Layer 7 of a small transformer language model trained on English Wikipedia (16 layers, counted from 0, width 128).
A neuron adds its activation times its output weights to the MLP's output. To switch it off is to set its activation to zero at one token and run the rest of the model.

Output weights of the MLP neurons that the questions are about. A number n stands for n times 0.0024.
n2: 20 70 2 6 21 28 26 -63 16 -43 14 31 -11 -32 41 -22 -9 -3 -26 26 -14 -17 5 31 4 -20 -16 9 -2 -17 -2 7 18 -66 23 -7 -31 32 37 -23 3 11 -48 30 33 -8 48 10 -25 1 32 -5 -42 7 21 2 -5 4 23 40 -18 58 -17 -2 -9 33 19 -4 19 28 7 13 33 45 1 45 -4 -41 -53 -20 -24 30 -35 64 -3 20 32 -19 0 42 55 -31 -16 3 0 1 36 -2 26 20 -7 3 62 -47 5 5 -66 13 -8 -16 -15 24 43 16 6 30 15 31 -1 -52 -56 -17 -13 -43 11 11 9 -26
n7: -27 32 -12 -37 -12 -27 -48 36 -65 -29 45 -3 35 5 10 6 27 -6 -10 -41 -14 7 -6 -42 3 2 29 -2 -26 12 39 4 -7 11 -29 5 -5 -13 8 -19 12 20 17 2 -21 26 44 28 14 -4 -23 30 -21 -33 -22 -34 -46 -29 -33 -42 -14 -49 -6 15 -22 -29 -23 73 0 14 17 22 -10 -29 -11 38 -2 -2 44 22 14 -15 34 -29 28 22 -22 -67 -47 -3 -20 4 -16 -6 -12 -7 -22 -22 -45 -56 41 18 -18 27 12 -9 10 -18 40 16 -30 4 65 -3 -30 -7 21 -15 -51 28 29 -7 -15 15 37 -46 2 14
n49: -26 -2 6 -17 -19 5 28 -58 47 -20 -18 -63 14 -35 9 -9 3 -27 -18 16 23 -12 -38 -47 -2 -52 19 2 5 42 -5 -13 -6 28 -23 -9 -44 1 28 5 12 -6 27 1 2 -18 -3 28 0 52 -20 -27 13 6 2 -32 26 9 -11 27 -28 55 -2 -25 26 -56 -38 1 45 12 -26 48 36 -29 20 -29 6 -9 -18 -45 32 -44 -11 43 -42 10 25 43 55 4 4 31 16 -22 4 -8 30 5 -35 15 -2 -34 -47 -7 6 -6 -54 -10 11 -52 -37 53 -54 -10 -9 38 7 40 16 -10 -35 -2 -3 -29 24 -15 45 -26
n66: 24 -6 -7 0 19 30 -35 43 -94 54 5 -27 -26 57 -10 28 -2 9 -2 -7 12 -41 13 -4 -24 27 36 -8 -43 17 25 23 -42 -47 33 50 28 3 19 2 -3 16 -26 -19 -27 15 23 56 -6 -8 -16 11 9 -4 54 -17 -1 -16 9 30 -25 45 -24 -12 -9 -22 14 -26 7 -3 -16 -36 17 -58 -26 -22 -11 -85 49 -15 -32 -10 -51 -22 14 -26 69 -24 -23 11 8 -10 3 14 -16 2 -22 -8 27 -8 -19 11 14 -26 13 -14 57 15 54 -31 -37 38 15 10 -25 2 -16 35 21 2 -36 7 21 14 -6 -57 -29 48
n76: -13 -15 -4 8 21 78 -37 6 45 -9 53 42 -11 34 -5 11 -18 -32 2 7 2 0 -42 39 -17 -5 -62 12 -40 9 26 35 19 9 -32 23 -31 12 -15 30 -11 -66 17 18 0 36 10 -5 -47 22 3 -12 9 -3 -47 41 6 -2 -17 7 15 -57 9 23 24 -17 0 8 30 -60 -13 -14 -3 -26 -12 5 25 -27 41 -32 -5 -33 2 -9 29 6 -15 -1 8 -58 3 9 -9 -18 19 -76 -7 -55 39 1 -25 36 -24 13 11 29 -25 7 17 -11 20 -2 18 -4 -5 38 6 -20 36 -38 34 11 20 -17 44 37 -40 -10
n88: 11 36 3 2 8 27 -9 -15 9 -15 -8 -35 -26 -44 -35 10 27 -25 21 7 15 1 -4 5 -12 11 -16 -50 -67 -23 -6 -7 1 -43 29 -8 88 -38 15 -4 -13 15 12 19 -59 32 -10 46 -38 -32 -42 25 51 12 -8 22 45 -23 -4 -8 -7 30 38 40 -34 34 -14 3 53 -34 -58 -34 32 -3 65 -17 29 19 9 -26 65 6 55 8 2 26 2 28 -11 15 5 -26 -48 -56 -24 -55 1 -54 -13 1 -38 48 12 23 37 -30 19 -5 -2 38 -9 20 6 9 17 7 -16 52 68 -44 -22 -43 -12 -34 -3 25 -23 68
n94: -1 46 -11 48 3 -43 -8 -6 9 -20 68 9 -27 21 -5 10 -28 32 7 20 -42 18 14 -12 -36 3 -7 38 -35 -4 32 -10 -38 52 -2 6 28 57 -38 51 -42 23 12 -8 28 -2 -4 21 -5 13 -17 0 27 32 -11 -38 -5 6 -2 -5 -29 -8 46 22 -13 24 35 -57 -42 -2 -25 -49 -10 -39 30 8 -24 29 19 21 6 -10 -16 -27 12 -11 4 -35 0 -2 -3 -2 -31 -39 -19 -60 4 29 7 -10 12 24 2 43 23 -4 -14 3 38 1 -2 29 -10 27 -23 -18 -12 4 69 30 -13 28 17 -2 -3 22 -20 -7
n149: 0 16 10 -10 -24 37 -21 44 61 -27 49 -13 50 22 -9 -19 -5 -39 14 10 50 -8 22 33 -9 -20 -57 46 -21 -37 18 -33 -3 -20 -51 41 31 9 21 -12 -8 7 -27 -23 -12 15 -24 -3 -10 -31 -22 0 0 -31 10 30 -7 12 29 -22 38 16 -16 3 17 34 -56 -28 -1 -43 0 -1 47 -7 39 -2 12 -12 17 -20 -11 24 57 -7 30 -5 30 -61 54 -35 48 51 -38 -10 -19 -2 20 25 -5 25 -16 44 -7 1 27 4 -35 -23 -11 -25 56 16 30 -8 52 -4 -28 11 72 16 -35 -5 -37 52 -24 38 -18 -19
n156: -32 7 -29 -11 -26 8 19 -39 29 8 39 -27 43 10 -9 10 4 -46 -49 -6 8 -10 -25 40 33 3 -7 25 -42 -43 34 -36 11 27 -2 30 -41 -1 6 5 24 -24 -34 -47 1 -51 24 16 9 -15 67 36 -37 15 22 -3 18 -2 88 -20 -59 -15 34 18 33 2 52 -7 14 -7 -52 10 -13 30 -46 -3 -9 -4 -26 3 63 -3 30 10 9 11 -41 43 18 -31 38 -40 -43 0 76 -52 3 33 49 35 -32 -19 20 -53 -52 -18 -51 -45 -24 -13 34 24 -9 -12 29 12 -28 -56 24 -59 54 -10 40 0 -17 12 -22 -25
n208: 36 -40 -23 -36 -19 -45 -25 51 -42 8 0 19 33 12 -52 -17 -16 -10 -6 -6 2 33 -10 7 14 -22 21 -24 8 -33 51 42 -5 35 40 -44 -10 -2 -13 45 -11 24 -2 -17 -26 31 -6 17 -29 26 -3 -3 29 13 -50 12 2 -38 -25 -29 -22 -56 19 -18 6 15 38 7 -6 44 -8 32 -46 11 -4 -38 28 62 3 -45 9 25 -22 -8 14 14 16 -23 -46 -22 -31 -1 -57 -4 57 26 7 -11 -13 -46 -27 38 19 -6 37 22 2 -9 8 12 24 -49 -44 37 19 -22 41 47 26 3 -12 5 12 -23 8 24 -2 -23
n223: -27 2 4 49 -1 15 -75 -23 83 15 62 -18 -10 -18 6 -15 30 -56 5 15 -17 37 3 -33 17 -53 -16 22 -42 11 -15 -8 12 -17 -30 20 -37 -6 -20 21 36 -19 27 26 -14 -27 -3 3 41 29 27 4 22 34 49 -2 18 24 1 22 -28 78 -38 -45 -17 6 61 -5 3 -22 -15 3 -15 -15 22 10 -6 6 1 -12 4 -33 -18 -31 28 -52 22 21 -20 -22 -4 -23 5 22 -11 -17 -29 -10 -3 -61 -27 8 -8 47 -23 31 15 3 5 -19 -31 46 41 26 -26 0 11 58 41 16 3 -21 23 21 8 -35 -14 24
n248: 32 13 11 -21 -29 4 -24 -19 28 21 38 -27 -42 45 -4 28 -30 34 -31 -57 -24 -6 -14 36 -8 -24 -36 38 -3 -28 -23 3 12 -3 -43 34 -3 36 -2 0 -36 -10 -38 37 -35 -17 3 -4 -13 -1 -6 39 31 8 40 22 35 22 25 -20 -22 -6 46 43 80 -8 -33 34 20 -6 -21 2 61 -35 -84 -32 -20 4 17 -36 -2 -61 60 14 40 -32 -13 -35 -40 -38 30 15 -8 -23 17 -17 23 2 20 -30 -53 31 13 -11 -5 -5 -28 -33 -15 23 -21 11 20 10 -8 6 10 48 78 8 4 24 -13 24 49 21 -25 -45
n252: 23 -19 6 -15 -18 -44 24 4 -37 -9 -47 -15 -29 -8 -50 -46 70 28 5 3 -6 -32 -7 -13 -8 -7 18 3 12 -32 -32 12 6 -6 49 24 -1 16 20 -26 -12 -37 -14 5 -4 8 34 13 21 5 -42 2 18 -27 -13 -18 -33 -1 -2 3 -52 -78 -36 -28 24 -3 -6 6 -29 25 6 -7 21 -6 18 2 -14 24 9 20 -33 59 -13 -30 -39 68 -22 5 -23 2 -50 -14 3 -37 17 17 -41 -33 -11 24 22 18 19 9 64 35 -9 -36 -17 21 18 -15 11 -54 -39 29 6 -22 -39 6 1 12 8 -3 -5 2 -47 31
n284: -27 -35 60 -36 22 67 3 34 -6 -23 26 -61 26 0 -20 -15 8 -7 -60 32 -71 21 -16 -6 -10 41 39 23 42 2 -60 6 27 10 -30 24 -25 -17 38 -27 -14 -25 1 -2 -2 2 13 23 17 -29 52 21 -22 24 -24 20 23 4 0 59 -5 -25 -16 35 -2 7 -1 -13 -19 59 59 -11 38 -10 -24 -17 -25 80 -5 -7 -31 -37 -55 24 -51 -51 -26 24 30 3 6 27 -26 19 50 40 9 -3 8 2 -10 -5 4 -4 40 -10 7 -50 3 34 -1 -39 9 -21 -19 -14 -38 6 -29 15 7 9 24 -14 10 -30 33 -8
n295: -31 17 14 -45 4 -41 25 -70 16 22 -63 3 29 38 15 12 -55 -16 -35 -34 22 29 17 5 -10 -12 -9 -20 9 16 -64 11 16 -44 15 2 -9 28 -25 -13 18 8 48 -25 -5 -42 24 23 -17 -29 14 8 -4 -6 37 10 80 20 -33 -21 -37 16 -5 5 13 -3 -12 -20 65 -27 -19 -3 -1 -13 -2 -17 34 -49 -37 -27 10 3 35 13 -1 1 2 -2 44 23 -12 24 -10 -34 -18 -23 33 -6 45 -2 -16 42 27 17 11 -65 -44 -20 -8 0 16 -3 13 12 -11 0 -38 4 44 -10 -55 -58 -16 -16 25 18 5 -51
n296: 29 8 -7 -2 -28 -44 -2 10 29 -18 -45 -23 2 27 -31 7 12 7 -13 42 -11 -65 16 8 48 -1 42 -3 -43 77 -19 52 -12 7 12 -39 -10 -5 37 -36 14 34 21 19 -8 27 -6 -28 -2 -29 -7 -26 -3 -32 37 -6 7 5 -21 29 21 23 21 -23 -34 14 4 8 -35 20 41 23 -2 -12 21 29 -22 -8 8 -5 -15 45 -82 -47 -25 -19 -36 32 5 -18 17 5 -17 16 -33 23 3 -5 -10 20 16 6 38 -27 -35 10 -17 24 19 37 -21 0 -13 5 -18 -8 17 -63 -38 -9 -11 -88 -46 0 -9 -70 21 -9

Each question names a token from some text and the token that comes next. It shows the activations a of the neurons there, in the order above. A number n stands for n times 0.018.

Then comes g, the gradient of the next token's log-probability with respect to the MLP's output, scaled to length 1. A neuron's effect is roughly proportional to its activation times (output weights . g). A number n stands for n times 0.004.

"ater", then ".."
a: 0 1 1 0 2 5 0 -1 2 1 -5 -1 13 -6 1 4
g: -7 5 18 29 -6 11 21 27 9 -23 7 31 -26 -18 -45 -24 60 -10 -7 -41 -21 -7 -20 26 -63 12 -16 23 -29 -21 -11 -8 -4 -41 -19 8 17 -4 -13 -13 33 2 -6 -4 0 -28 12 11 -4 11 3 3 23 -1 -33 13 38 -16 -20 -2 -17 -15 31 9 17 18 12 -21 -7 -14 -7 -57 4 36 55 -25 1 -9 1 20 -18 11 -27 -18 11 4 -3 62 -15 44 -9 -21 -16 -27 -10 -10 4 -16 19 2 -43 30 8 -26 -28 26 -4 3 10 -9 5 23 -19 32 -13 -6 -19 -10 -2 25 -5 -2 -23 -15 -22 11 -18 -22
Switching off which neuron hurts the next token most? n252

"ights", then " in"
a: 0 3 0 3 -32 -1 -12 0 6 1 3 -2 -6 -7 4 2
g: -17 18 30 -33 0 -5 -1 -6 6 41 15 0 -47 14 -5 -18 17 2 19 -24 17 3 -24 -3 11 -40 13 -43 30 12 24 1 28 5 3 -27 12 32 17 -29 23 -14 6 11 -34 -18 11 -18 0 -32 -24 -27 4 -16 20 18 -17 72 3 10 -16 -1 -23 -11 2 59 -23 4 2 21 -15 36 5 8 30 -25 12 36 -9 -8 3 16 -27 -10 33 31 25 -34 -31 -7 23 -6 6 6 2 -11 -8 -9 -25 -5 13 -6 16 1 -9 -5 21 5 19 -17 14 45 -11 7 -5 45 -28 -12 -23 19 -23 -29 -1 22 -35 10 58 11
Switching off which neuron hurts the next token most? n76

" his", then " un"
a: -1 -1 11 0 -4 -1 -8 1 5 13 -94 4 5 -3 -2 0
g: -29 14 2 12 -7 -30 -17 9 26 18 -7 41 -4 38 -37 12 21 19 3 4 -4 -9 -21 -31 6 1 -8 -21 26 -6 11 18 7 -32 6 -20 -4 27 -58 42 18 1 9 29 -35 -11 52 17 -3 7 10 2 43 -30 -9 18 -2 26 6 -6 35 40 -32 31 -5 -21 0 47 13 -8 17 -25 8 2 10 -25 15 20 -6 7 9 -35 25 17 16 19 -47 -21 -11 -36 0 -31 0 -17 10 17 15 -44 -4 -13 -14 13 -21 -14 -3 37 17 14 43 -4 -14 -8 -22 14 0 -25 16 -4 -8 2 -24 -12 17 -42 3 39 -38 3
Which neuron, switched off, raises the next token's probability most? n223

"og", then "ues"
a: 0 0 1 0 -5 -1 -4 0 -14 1 0 0 -2 -13 2 7
g: 1 28 -38 -14 3 18 -1 28 18 -34 19 -42 -15 9 2 16 -12 -3 3 -10 -4 5 -2 38 -24 24 -2 -20 9 17 39 37 -10 33 9 5 -44 -23 5 25 -14 0 31 16 -41 -4 8 -22 -3 -13 19 -15 11 36 6 13 -4 20 27 11 -21 -20 -29 1 -19 1 -15 38 15 -38 36 -15 -39 -8 3 21 30 -26 -15 17 -51 20 -26 -19 -30 10 -15 -7 -17 19 25 -21 21 -1 -21 19 4 -41 37 -6 1 -31 38 24 23 10 3 -43 -36 15 -13 23 42 -1 9 -17 28 30 -26 8 -22 16 14 -14 5 -1 -8 -27
Switching off which neuron hurts the next token most? n156

",", then "\""
a: -5 3 5 -6 -2 0 -2 1 1 -4 2 0 1 0 -6 -1
g: -4 12 -2 -46 33 -15 19 59 0 10 0 22 -12 -34 -1 -11 -12 27 -37 -24 0 -33 -10 15 -14 -22 0 22 -4 -29 -19 -28 17 8 -14 -39 -17 -28 -19 -26 -17 -2 3 5 0 -26 -13 -14 42 -47 -10 19 -23 -6 -11 -23 -14 9 -41 -5 -18 -26 10 -5 -14 -35 -23 4 6 7 -32 5 -1 -16 37 9 -13 4 -12 30 -3 0 12 -1 -9 29 -24 -14 -11 -4 6 -9 5 -55 -39 -17 29 45 12 13 5 -12 -8 16 -42 11 -9 -15 28 21 70 6 10 -11 24 9 -41 -23 -9 -38 -4 -24 -5 29 12 6 -2 5
Switching off which neuron hurts the next token most? n66

",", then " and"
a: -11 3 -2 -13 0 1 -6 0 -4 -1 0 1 -2 -6 -1 -1
g: -43 -15 -16 -22 16 45 -31 -4 18 -13 27 -4 -1 -42 3 16 -11 15 -22 12 3 -11 -8 27 19 1 3 30 33 5 -33 -12 9 -2 -30 -10 31 -43 -7 7 24 -2 22 15 60 -3 8 0 41 8 16 33 -19 16 14 -18 6 16 -61 -13 -24 -2 -12 -8 -11 -58 -18 12 27 -7 29 20 16 -6 -12 29 -30 19 14 7 12 9 -18 31 -3 3 -16 35 -3 -1 5 0 -22 5 -5 5 -9 -1 26 31 14 -9 14 -7 -28 -12 19 -7 2 28 48 -13 32 -47 11 7 -11 -21 2 -35 31 7 27 48 -5 -15 18 -29
Switching off which neuron hurts the next token most? n66

"ing", then " camp"
a: -20 3 0 -1 3 2 0 0 3 5 -1 2 -2 -2 1 -2
g: 9 7 22 36 8 -10 18 13 4 29 -6 2 -37 -17 -25 -33 -8 -26 -12 9 -3 11 40 -25 -7 3 -16 -33 35 26 -26 44 -3 -25 41 -12 -19 16 -1 -20 24 8 -49 -9 20 1 -35 -6 -32 -30 -30 -27 -14 40 25 -26 3 -11 -7 0 21 -39 16 5 -51 -5 -9 -1 25 13 -7 37 -9 46 -8 -8 -1 9 -7 -11 1 4 -14 39 -23 22 -21 17 5 6 10 35 12 -4 15 60 40 13 13 0 16 -32 -14 -21 22 -33 0 0 28 42 20 8 -2 -12 -3 -6 -30 -9 -6 17 2 10 -19 -40 -3 -23 -1 -15
Which neuron, switched off, raises the next token's probability most? n2

" population", then " d"
a: -3 0 2 0 -7 -10 6 -2 8 0 -18 -2 -6 6 1 12
g: 14 -8 27 5 0 9 -13 33 29 17 20 16 -8 25 2 -3 23 -1 11 21 29 13 -43 18 -30 27 -29 -4 22 -19 13 -17 2 -13 -2 -9 4 -47 6 -5 -5 -21 -15 -9 -13 13 -28 -20 -28 76 16 -37 5 8 -67 1 -3 -11 -4 21 12 11 -5 -14 4 -10 -26 11 15 0 11 36 20 37 -4 -10 -22 23 3 -12 -24 -14 -12 -52 -20 29 4 -13 1 -14 10 2 8 -5 26 -27 -34 -32 23 8 13 -47 -16 2 -10 0 19 16 -16 24 10 -11 23 -6 16 3 30 -18 2 -21 -11 10 -50 59 -15 -14 36 -26
Which neuron, switched off, raises the next token's probability most? n76